Layer 5 of a small transformer language model trained on English Wikipedia (13 layers, counted from 0, width 128).
Take only the direct path to the model's output, skipping the later layers: a vector added to the residual stream pushes a token's score in proportion to its dot product with that token's output vector.

Output vectors of the tokens that the questions are about. A number n stands for (n - 128) times 0.0093.
" Genus": 140, 197, 86, 44, 136, 111, 121, 62, 120, 171, 90, 94, 77, 135, 116, 134, 172, 178, 145, 134, 161, 106, 72, 115, 151, 184, 206, 99, 55, 134, 137, 111, 166, 116, 147, 150, 106, 127, 127, 173, 99, 133, 197, 137, 85, 76, 107, 129, 116, 109, 123, 123, 122, 140, 125, 111, 33, 149, 115, 82, 188, 95, 168, 81, 108, 193, 87, 132, 132, 122, 120, 170, 117, 125, 89, 164, 182, 188, 107, 134, 68, 82, 106, 149, 170, 110, 115, 175, 202, 185, 110, 135, 128, 152, 95, 161, 127, 171, 153, 165, 84, 132, 123, 175, 102, 146, 136, 178, 122, 157, 8, 167, 147, 76, 160, 136, 172, 164, 147, 76, 112, 80, 145, 119, 68, 124, 167, 87
"irect": 125, 139, 111, 69, 106, 138, 103, 140, 109, 137, 160, 156, 150, 130, 85, 144, 156, 173, 115, 189, 134, 120, 128, 165, 139, 87, 148, 110, 101, 141, 126, 167, 165, 159, 131, 128, 60, 100, 132, 152, 125, 79, 168, 167, 84, 89, 217, 174, 92, 120, 31, 137, 115, 142, 85, 138, 38, 118, 151, 193, 164, 106, 144, 82, 133, 164, 122, 125, 118, 103, 170, 167, 87, 123, 146, 140, 166, 162, 152, 90, 143, 83, 94, 201, 185, 150, 69, 149, 118, 140, 91, 81, 133, 159, 121, 168, 157, 81, 128, 185, 123, 72, 109, 112, 117, 143, 152, 132, 116, 137, 106, 142, 155, 79, 85, 117, 159, 120, 152, 112, 111, 93, 60, 139, 101, 154, 146, 149
"ison": 116, 71, 116, 94, 86, 123, 125, 106, 83, 104, 152, 101, 112, 156, 75, 75, 94, 130, 150, 156, 146, 112, 159, 162, 135, 136, 148, 144, 143, 177, 120, 161, 139, 152, 139, 154, 133, 115, 88, 180, 133, 55, 197, 170, 131, 98, 138, 128, 197, 152, 73, 138, 98, 157, 110, 152, 33, 100, 126, 125, 144, 155, 140, 106, 116, 188, 118, 140, 122, 96, 136, 103, 185, 130, 112, 160, 144, 169, 123, 91, 101, 99, 73, 212, 162, 86, 139, 149, 88, 133, 120, 96, 114, 145, 146, 173, 156, 76, 144, 169, 158, 153, 118, 125, 146, 120, 123, 118, 88, 148, 184, 102, 145, 79, 133, 64, 134, 134, 126, 84, 103, 144, 92, 127, 141, 130, 124, 200
"anguage": 88, 149, 85, 80, 136, 95, 144, 128, 101, 148, 127, 150, 161, 157, 78, 118, 136, 167, 103, 164, 85, 156, 101, 152, 121, 178, 168, 67, 106, 165, 162, 117, 205, 162, 120, 122, 74, 111, 176, 135, 145, 142, 148, 145, 129, 88, 177, 120, 132, 159, 89, 112, 149, 199, 80, 41, 111, 133, 127, 113, 84, 148, 162, 88, 93, 146, 137, 66, 111, 94, 149, 114, 97, 119, 70, 86, 191, 185, 154, 114, 157, 77, 149, 153, 108, 164, 103, 165, 166, 128, 131, 111, 142, 164, 82, 157, 122, 84, 203, 202, 59, 77, 109, 87, 87, 148, 153, 116, 122, 162, 85, 162, 180, 128, 55, 92, 187, 158, 133, 108, 99, 53, 175, 190, 118, 181, 117, 133
"ects": 125, 127, 123, 135, 116, 99, 45, 113, 62, 144, 136, 127, 122, 174, 94, 164, 203, 126, 112, 153, 96, 97, 104, 166, 154, 139, 111, 60, 98, 190, 142, 85, 172, 162, 160, 87, 113, 130, 118, 189, 163, 113, 150, 127, 173, 71, 140, 141, 121, 113, 99, 86, 96, 165, 97, 91, 81, 111, 144, 162, 114, 104, 114, 140, 156, 114, 109, 53, 121, 111, 157, 112, 101, 126, 88, 140, 231, 145, 99, 125, 165, 127, 105, 162, 181, 93, 109, 162, 181, 158, 120, 128, 135, 177, 73, 183, 125, 100, 142, 98, 124, 88, 164, 97, 92, 127, 166, 113, 107, 117, 96, 216, 171, 94, 149, 125, 195, 137, 100, 42, 121, 129, 84, 179, 111, 163, 169, 203
"tain": 117, 76, 115, 106, 68, 108, 133, 160, 122, 151, 135, 120, 173, 112, 95, 81, 196, 115, 152, 141, 183, 99, 103, 100, 115, 96, 151, 164, 126, 131, 113, 115, 98, 183, 116, 143, 116, 76, 93, 164, 125, 128, 173, 182, 59, 71, 109, 140, 149, 129, 96, 123, 128, 86, 170, 127, 83, 152, 209, 133, 118, 115, 185, 105, 108, 132, 64, 108, 124, 117, 197, 146, 92, 132, 131, 108, 171, 153, 176, 96, 129, 57, 169, 233, 121, 81, 86, 146, 130, 136, 122, 80, 205, 130, 53, 171, 159, 115, 137, 184, 153, 110, 84, 151, 103, 165, 157, 163, 102, 136, 151, 90, 164, 30, 145, 118, 164, 161, 108, 65, 146, 117, 149, 102, 115, 143, 189, 150
"arly": 112, 154, 108, 68, 130, 124, 76, 139, 78, 118, 146, 161, 91, 183, 96, 123, 164, 156, 146, 124, 163, 45, 86, 129, 89, 147, 151, 67, 105, 60, 67, 130, 203, 88, 123, 87, 160, 78, 158, 126, 166, 149, 190, 159, 148, 55, 122, 134, 153, 219, 134, 114, 156, 133, 62, 119, 40, 116, 62, 185, 145, 111, 193, 135, 153, 153, 122, 138, 123, 93, 89, 138, 165, 154, 119, 91, 169, 171, 152, 69, 126, 110, 124, 207, 140, 194, 141, 164, 164, 147, 184, 61, 124, 116, 155, 116, 102, 163, 73, 180, 110, 154, 92, 157, 83, 172, 104, 168, 118, 149, 39, 180, 165, 95, 49, 83, 141, 146, 122, 53, 109, 140, 202, 136, 84, 237, 149, 99
"uel": 112, 127, 120, 77, 79, 161, 100, 118, 68, 84, 99, 139, 65, 220, 20, 129, 239, 200, 156, 199, 157, 77, 103, 150, 62, 129, 146, 154, 76, 68, 138, 141, 97, 133, 117, 100, 140, 80, 143, 157, 118, 114, 131, 202, 100, 83, 106, 118, 117, 114, 105, 128, 108, 120, 142, 141, 51, 196, 150, 170, 158, 76, 195, 145, 161, 121, 125, 133, 121, 150, 126, 105, 147, 146, 145, 183, 151, 123, 198, 94, 90, 106, 166, 124, 164, 94, 108, 151, 108, 126, 115, 104, 165, 148, 134, 141, 114, 90, 139, 145, 151, 148, 159, 109, 113, 155, 152, 71, 108, 212, 117, 137, 166, 77, 87, 108, 130, 141, 104, 131, 87, 124, 181, 198, 105, 113, 146, 123

Each question shows what one neuron of this layer's MLP adds at an activation of 1. A number n stands for (n - 128) times 0.0036.

n56: 115, 156, 134, 126, 133, 126, 113, 134, 155, 126, 134, 147, 172, 111, 155, 114, 126, 130, 122, 92, 148, 159, 133, 103, 147, 86, 117, 109, 105, 102, 153, 111, 123, 128, 116, 147, 89, 82, 132, 104, 135, 96, 157, 131, 156, 142, 128, 137, 148, 110, 90, 127, 157, 118, 170, 128, 154, 124, 93, 178, 100, 67, 133, 101, 126, 112, 127, 151, 122, 134, 144, 126, 130, 140, 122, 181, 123, 126, 157, 171, 135, 90, 106, 130, 126, 144, 125, 191, 126, 130, 84, 131, 111, 140, 134, 103, 147, 136, 121, 88, 114, 100, 106, 109, 77, 146, 134, 180, 143, 129, 146, 179, 143, 145, 139, 126, 146, 139, 98, 161, 135, 134, 84, 111, 121, 120, 116, 135
Which of these tokens does it push up most? "irect"

n92: 151, 116, 104, 125, 129, 123, 133, 77, 114, 134, 101, 162, 113, 145, 133, 143, 169, 102, 126, 93, 155, 86, 119, 113, 132, 149, 109, 105, 120, 159, 140, 112, 140, 174, 156, 122, 143, 154, 148, 111, 135, 125, 156, 141, 112, 133, 154, 97, 99, 107, 113, 112, 150, 145, 106, 156, 159, 103, 126, 174, 125, 168, 123, 156, 146, 131, 100, 136, 74, 116, 140, 88, 130, 138, 140, 173, 154, 163, 142, 142, 120, 150, 115, 114, 78, 156, 152, 129, 153, 132, 115, 139, 103, 131, 97, 126, 134, 125, 44, 118, 121, 122, 146, 77, 114, 151, 142, 133, 127, 125, 119, 95, 108, 117, 135, 171, 129, 153, 94, 101, 139, 176, 123, 132, 86, 150, 143, 152
Which three tokens does it push up most, strongest first? "ects", "arly", " Genus"

n222: 90, 114, 123, 129, 114, 144, 121, 107, 106, 124, 139, 178, 121, 134, 148, 134, 151, 137, 119, 144, 124, 95, 129, 109, 117, 128, 141, 149, 103, 139, 128, 130, 98, 101, 138, 175, 129, 146, 109, 159, 132, 118, 170, 142, 126, 155, 132, 173, 143, 141, 114, 111, 98, 162, 115, 129, 114, 129, 127, 114, 116, 120, 100, 91, 133, 122, 110, 156, 129, 134, 121, 154, 113, 126, 151, 134, 144, 106, 117, 151, 95, 173, 132, 112, 118, 150, 136, 116, 126, 158, 133, 110, 132, 139, 96, 113, 134, 113, 170, 90, 121, 123, 142, 128, 126, 145, 145, 131, 126, 176, 124, 148, 103, 132, 128, 80, 119, 128, 112, 119, 134, 153, 146, 85, 87, 141, 100, 126
Which of these tokens does it push up most? " Genus"

n139: 185, 160, 142, 154, 133, 136, 135, 137, 150, 136, 140, 131, 147, 134, 146, 136, 165, 126, 137, 125, 119, 104, 159, 147, 94, 139, 121, 98, 122, 102, 113, 118, 108, 122, 112, 129, 116, 129, 136, 127, 96, 117, 118, 125, 102, 119, 145, 140, 81, 130, 149, 155, 122, 107, 138, 121, 128, 151, 95, 128, 99, 83, 120, 119, 136, 98, 155, 115, 120, 134, 144, 107, 130, 125, 171, 143, 168, 129, 99, 103, 144, 124, 127, 110, 92, 120, 147, 122, 140, 154, 138, 158, 149, 157, 105, 137, 121, 120, 119, 138, 159, 140, 143, 89, 154, 109, 129, 142, 72, 110, 114, 136, 118, 117, 158, 105, 150, 124, 124, 93, 111, 129, 139, 173, 135, 114, 134, 142
Pushed down most: "ison"

n234: 120, 90, 142, 116, 126, 129, 132, 135, 114, 128, 124, 105, 99, 142, 142, 137, 110, 130, 133, 147, 127, 172, 117, 140, 94, 155, 118, 186, 110, 83, 140, 132, 120, 121, 113, 117, 125, 113, 110, 83, 125, 131, 118, 103, 136, 112, 142, 172, 135, 156, 129, 115, 142, 144, 87, 106, 138, 155, 139, 101, 110, 124, 114, 148, 109, 134, 162, 153, 133, 131, 74, 114, 142, 148, 146, 126, 100, 131, 153, 142, 146, 134, 174, 120, 133, 141, 117, 147, 146, 128, 138, 149, 153, 135, 112, 150, 109, 123, 144, 115, 100, 140, 127, 117, 106, 121, 105, 157, 135, 124, 185, 141, 137, 146, 106, 101, 130, 127, 105, 129, 142, 114, 146, 139, 124, 129, 93, 128
Which three tokens does it push up most, strongest first? "anguage", "uel", "arly"

n84: 99, 121, 115, 121, 120, 117, 113, 145, 111, 110, 118, 137, 127, 143, 131, 136, 150, 140, 119, 144, 92, 149, 147, 144, 105, 111, 115, 107, 113, 128, 129, 117, 155, 75, 137, 149, 128, 122, 134, 156, 105, 136, 133, 158, 149, 164, 142, 127, 118, 144, 104, 99, 120, 100, 119, 115, 131, 114, 153, 129, 108, 132, 115, 132, 153, 152, 132, 150, 141, 103, 127, 110, 153, 131, 152, 101, 109, 138, 157, 128, 92, 123, 121, 88, 137, 141, 125, 133, 132, 111, 109, 129, 128, 106, 106, 113, 141, 137, 135, 112, 130, 119, 125, 113, 152, 113, 133, 125, 149, 133, 136, 126, 123, 115, 118, 133, 130, 167, 132, 149, 135, 131, 135, 139, 157, 132, 116, 152
Pushed down most: " Genus"

n86: 106, 131, 113, 141, 132, 79, 128, 164, 143, 136, 142, 105, 69, 123, 135, 113, 109, 129, 141, 155, 142, 117, 68, 160, 126, 135, 136, 171, 91, 99, 122, 124, 136, 76, 105, 114, 123, 116, 169, 179, 142, 156, 118, 161, 103, 150, 96, 141, 119, 152, 129, 126, 114, 141, 110, 131, 160, 129, 72, 118, 177, 163, 66, 141, 145, 76, 156, 151, 131, 147, 121, 109, 149, 154, 89, 162, 135, 90, 79, 162, 115, 135, 150, 130, 64, 109, 126, 136, 138, 134, 121, 80, 157, 106, 145, 120, 113, 140, 133, 173, 172, 140, 117, 110, 96, 92, 126, 149, 112, 137, 150, 131, 147, 121, 144, 134, 133, 122, 98, 201, 124, 135, 92, 146, 153, 136, 131, 80
Which two tokens does it push up most, strongest first? "uel", "arly"

n119: 125, 145, 123, 112, 110, 125, 121, 127, 118, 120, 120, 142, 145, 146, 123, 151, 175, 129, 110, 135, 95, 157, 136, 122, 113, 97, 88, 57, 147, 157, 128, 117, 133, 185, 158, 129, 130, 110, 131, 137, 121, 143, 141, 136, 142, 114, 148, 168, 90, 127, 137, 172, 125, 152, 119, 114, 159, 110, 136, 127, 142, 125, 92, 131, 108, 90, 107, 112, 118, 134, 139, 123, 113, 141, 119, 108, 157, 138, 108, 118, 82, 130, 132, 153, 132, 135, 117, 170, 137, 95, 142, 128, 131, 158, 132, 131, 122, 99, 157, 106, 95, 133, 92, 96, 123, 97, 138, 145, 148, 136, 155, 147, 129, 118, 126, 150, 127, 146, 115, 112, 138, 111, 126, 124, 139, 142, 101, 158
Which two tokens does it push up most, strongest first? "ects", "anguage"

n188: 149, 166, 130, 101, 122, 104, 160, 119, 130, 117, 110, 133, 117, 107, 113, 95, 134, 116, 108, 112, 130, 118, 83, 120, 162, 109, 117, 137, 77, 142, 170, 126, 132, 79, 156, 109, 149, 165, 170, 86, 115, 148, 85, 166, 156, 123, 188, 85, 97, 146, 134, 81, 142, 157, 130, 112, 126, 144, 138, 91, 146, 112, 132, 168, 131, 144, 161, 141, 149, 87, 110, 100, 116, 130, 119, 67, 128, 146, 148, 141, 95, 123, 145, 137, 116, 102, 113, 89, 117, 141, 151, 160, 166, 136, 156, 152, 133, 153, 165, 132, 115, 149, 137, 99, 118, 126, 140, 100, 108, 111, 102, 112, 134, 142, 132, 149, 99, 143, 119, 71, 138, 131, 151, 141, 125, 159, 157, 138
Which three tokens does it push up most, strongest first? "anguage", " Genus", "arly"

n148: 161, 132, 161, 109, 148, 144, 134, 112, 110, 117, 151, 127, 135, 142, 103, 124, 118, 162, 150, 122, 136, 149, 120, 118, 142, 83, 148, 88, 146, 122, 95, 130, 107, 163, 126, 92, 185, 127, 97, 151, 144, 149, 139, 144, 96, 132, 122, 128, 127, 149, 129, 145, 119, 144, 112, 120, 140, 149, 116, 160, 185, 135, 112, 133, 116, 140, 95, 109, 107, 138, 159, 90, 131, 126, 147, 96, 178, 139, 193, 129, 146, 132, 97, 127, 86, 140, 142, 122, 113, 145, 145, 126, 122, 125, 122, 151, 156, 112, 154, 163, 72, 125, 104, 131, 135, 123, 141, 119, 141, 87, 117, 142, 126, 116, 127, 121, 66, 122, 92, 96, 97, 129, 108, 132, 110, 163, 137, 100
Which of these tokens does it push up most? "arly"

n255: 117, 124, 111, 126, 126, 125, 126, 140, 110, 127, 124, 157, 147, 121, 118, 132, 107, 120, 125, 147, 102, 154, 152, 95, 145, 117, 125, 127, 133, 125, 186, 119, 144, 119, 102, 115, 134, 137, 119, 129, 132, 146, 135, 136, 133, 88, 121, 123, 99, 141, 143, 119, 130, 137, 118, 122, 132, 121, 127, 120, 140, 120, 135, 137, 106, 149, 142, 160, 136, 136, 119, 146, 113, 115, 135, 111, 178, 116, 137, 107, 144, 105, 131, 106, 145, 127, 115, 134, 147, 108, 128, 141, 117, 123, 110, 116, 127, 145, 123, 127, 81, 132, 118, 129, 155, 119, 130, 107, 126, 113, 145, 148, 163, 154, 140, 149, 92, 154, 127, 121, 138, 127, 131, 126, 136, 143, 105, 137
Which of these tokens does it push up most? "anguage"

n125: 135, 116, 119, 136, 128, 86, 137, 98, 130, 134, 130, 112, 124, 119, 92, 158, 111, 156, 142, 174, 103, 125, 145, 168, 120, 112, 154, 51, 157, 142, 151, 128, 173, 153, 124, 106, 162, 144, 116, 120, 121, 145, 67, 141, 151, 133, 128, 86, 150, 135, 138, 164, 126, 102, 170, 111, 145, 150, 148, 131, 110, 100, 178, 117, 110, 141, 133, 113, 123, 127, 100, 137, 126, 103, 119, 125, 171, 159, 136, 74, 126, 139, 110, 114, 93, 133, 132, 123, 132, 151, 112, 171, 160, 148, 131, 108, 124, 126, 208, 107, 92, 133, 115, 126, 135, 176, 114, 152, 113, 143, 103, 138, 117, 90, 154, 115, 73, 172, 143, 106, 118, 109, 152, 123, 120, 121, 75, 133
Which of these tokens does it push up most? "anguage"

n71: 116, 108, 81, 133, 130, 136, 131, 138, 119, 143, 126, 116, 128, 100, 99, 110, 108, 131, 151, 154, 154, 137, 116, 121, 166, 160, 123, 86, 124, 116, 133, 109, 119, 110, 108, 107, 100, 73, 136, 155, 91, 129, 133, 160, 120, 121, 131, 136, 165, 136, 124, 142, 142, 119, 164, 127, 139, 148, 144, 145, 130, 112, 134, 100, 156, 125, 116, 156, 112, 151, 112, 146, 120, 130, 191, 152, 160, 107, 170, 138, 127, 133, 116, 94, 119, 129, 107, 108, 186, 173, 79, 107, 68, 133, 108, 135, 123, 121, 145, 121, 138, 139, 155, 95, 145, 117, 147, 126, 142, 110, 101, 175, 108, 126, 146, 93, 114, 137, 114, 117, 144, 143, 135, 121, 142, 134, 125, 127
Which two tokens does it push up most, strongest first? " Genus", "uel"

n226: 161, 152, 110, 119, 138, 130, 128, 145, 148, 110, 154, 141, 131, 104, 188, 140, 113, 105, 131, 98, 155, 110, 91, 126, 122, 104, 109, 106, 140, 149, 148, 127, 120, 141, 115, 127, 139, 121, 113, 96, 164, 105, 201, 98, 96, 136, 116, 98, 161, 107, 183, 108, 113, 112, 148, 103, 163, 119, 144, 113, 136, 157, 135, 107, 119, 124, 90, 113, 137, 123, 115, 141, 126, 133, 158, 110, 94, 175, 144, 134, 121, 91, 138, 127, 125, 86, 188, 110, 122, 108, 120, 150, 98, 136, 111, 121, 151, 151, 145, 161, 135, 122, 131, 119, 148, 131, 141, 148, 125, 116, 109, 112, 126, 102, 136, 155, 190, 138, 111, 95, 129, 129, 114, 125, 131, 118, 120, 103
Which two tokens does it push up most, strongest first? "tain", " Genus"

n19: 135, 158, 108, 106, 101, 170, 115, 131, 137, 128, 128, 140, 105, 132, 118, 126, 164, 118, 100, 103, 106, 125, 182, 118, 150, 145, 129, 117, 124, 176, 127, 105, 158, 128, 141, 180, 107, 128, 121, 80, 188, 105, 111, 117, 137, 112, 91, 124, 137, 145, 140, 75, 142, 108, 97, 110, 91, 129, 149, 112, 115, 118, 163, 129, 111, 101, 121, 122, 145, 149, 154, 115, 130, 87, 170, 120, 114, 150, 150, 113, 116, 150, 138, 194, 104, 119, 96, 81, 153, 124, 136, 142, 155, 115, 113, 119, 171, 136, 128, 146, 145, 137, 90, 152, 106, 193, 147, 160, 104, 133, 138, 108, 127, 101, 103, 110, 158, 112, 110, 100, 166, 127, 150, 144, 97, 108, 155, 88
Which of these tokens does it push up most? "tain"

n146: 91, 119, 163, 111, 150, 120, 128, 166, 126, 130, 150, 172, 126, 155, 141, 117, 157, 115, 178, 134, 119, 128, 94, 145, 163, 108, 132, 117, 99, 122, 119, 106, 122, 81, 125, 148, 90, 161, 121, 120, 139, 107, 124, 125, 120, 119, 96, 89, 114, 120, 83, 128, 138, 133, 189, 110, 97, 133, 164, 125, 142, 142, 145, 87, 153, 133, 135, 126, 113, 148, 81, 139, 116, 119, 96, 157, 113, 112, 149, 90, 96, 142, 87, 140, 137, 158, 159, 120, 120, 110, 124, 102, 178, 127, 163, 108, 111, 101, 158, 148, 142, 115, 97, 126, 117, 99, 154, 145, 137, 125, 138, 146, 138, 119, 132, 108, 127, 149, 146, 125, 130, 138, 135, 134, 121, 114, 102, 162
Which of these tokens does it push up most? "uel"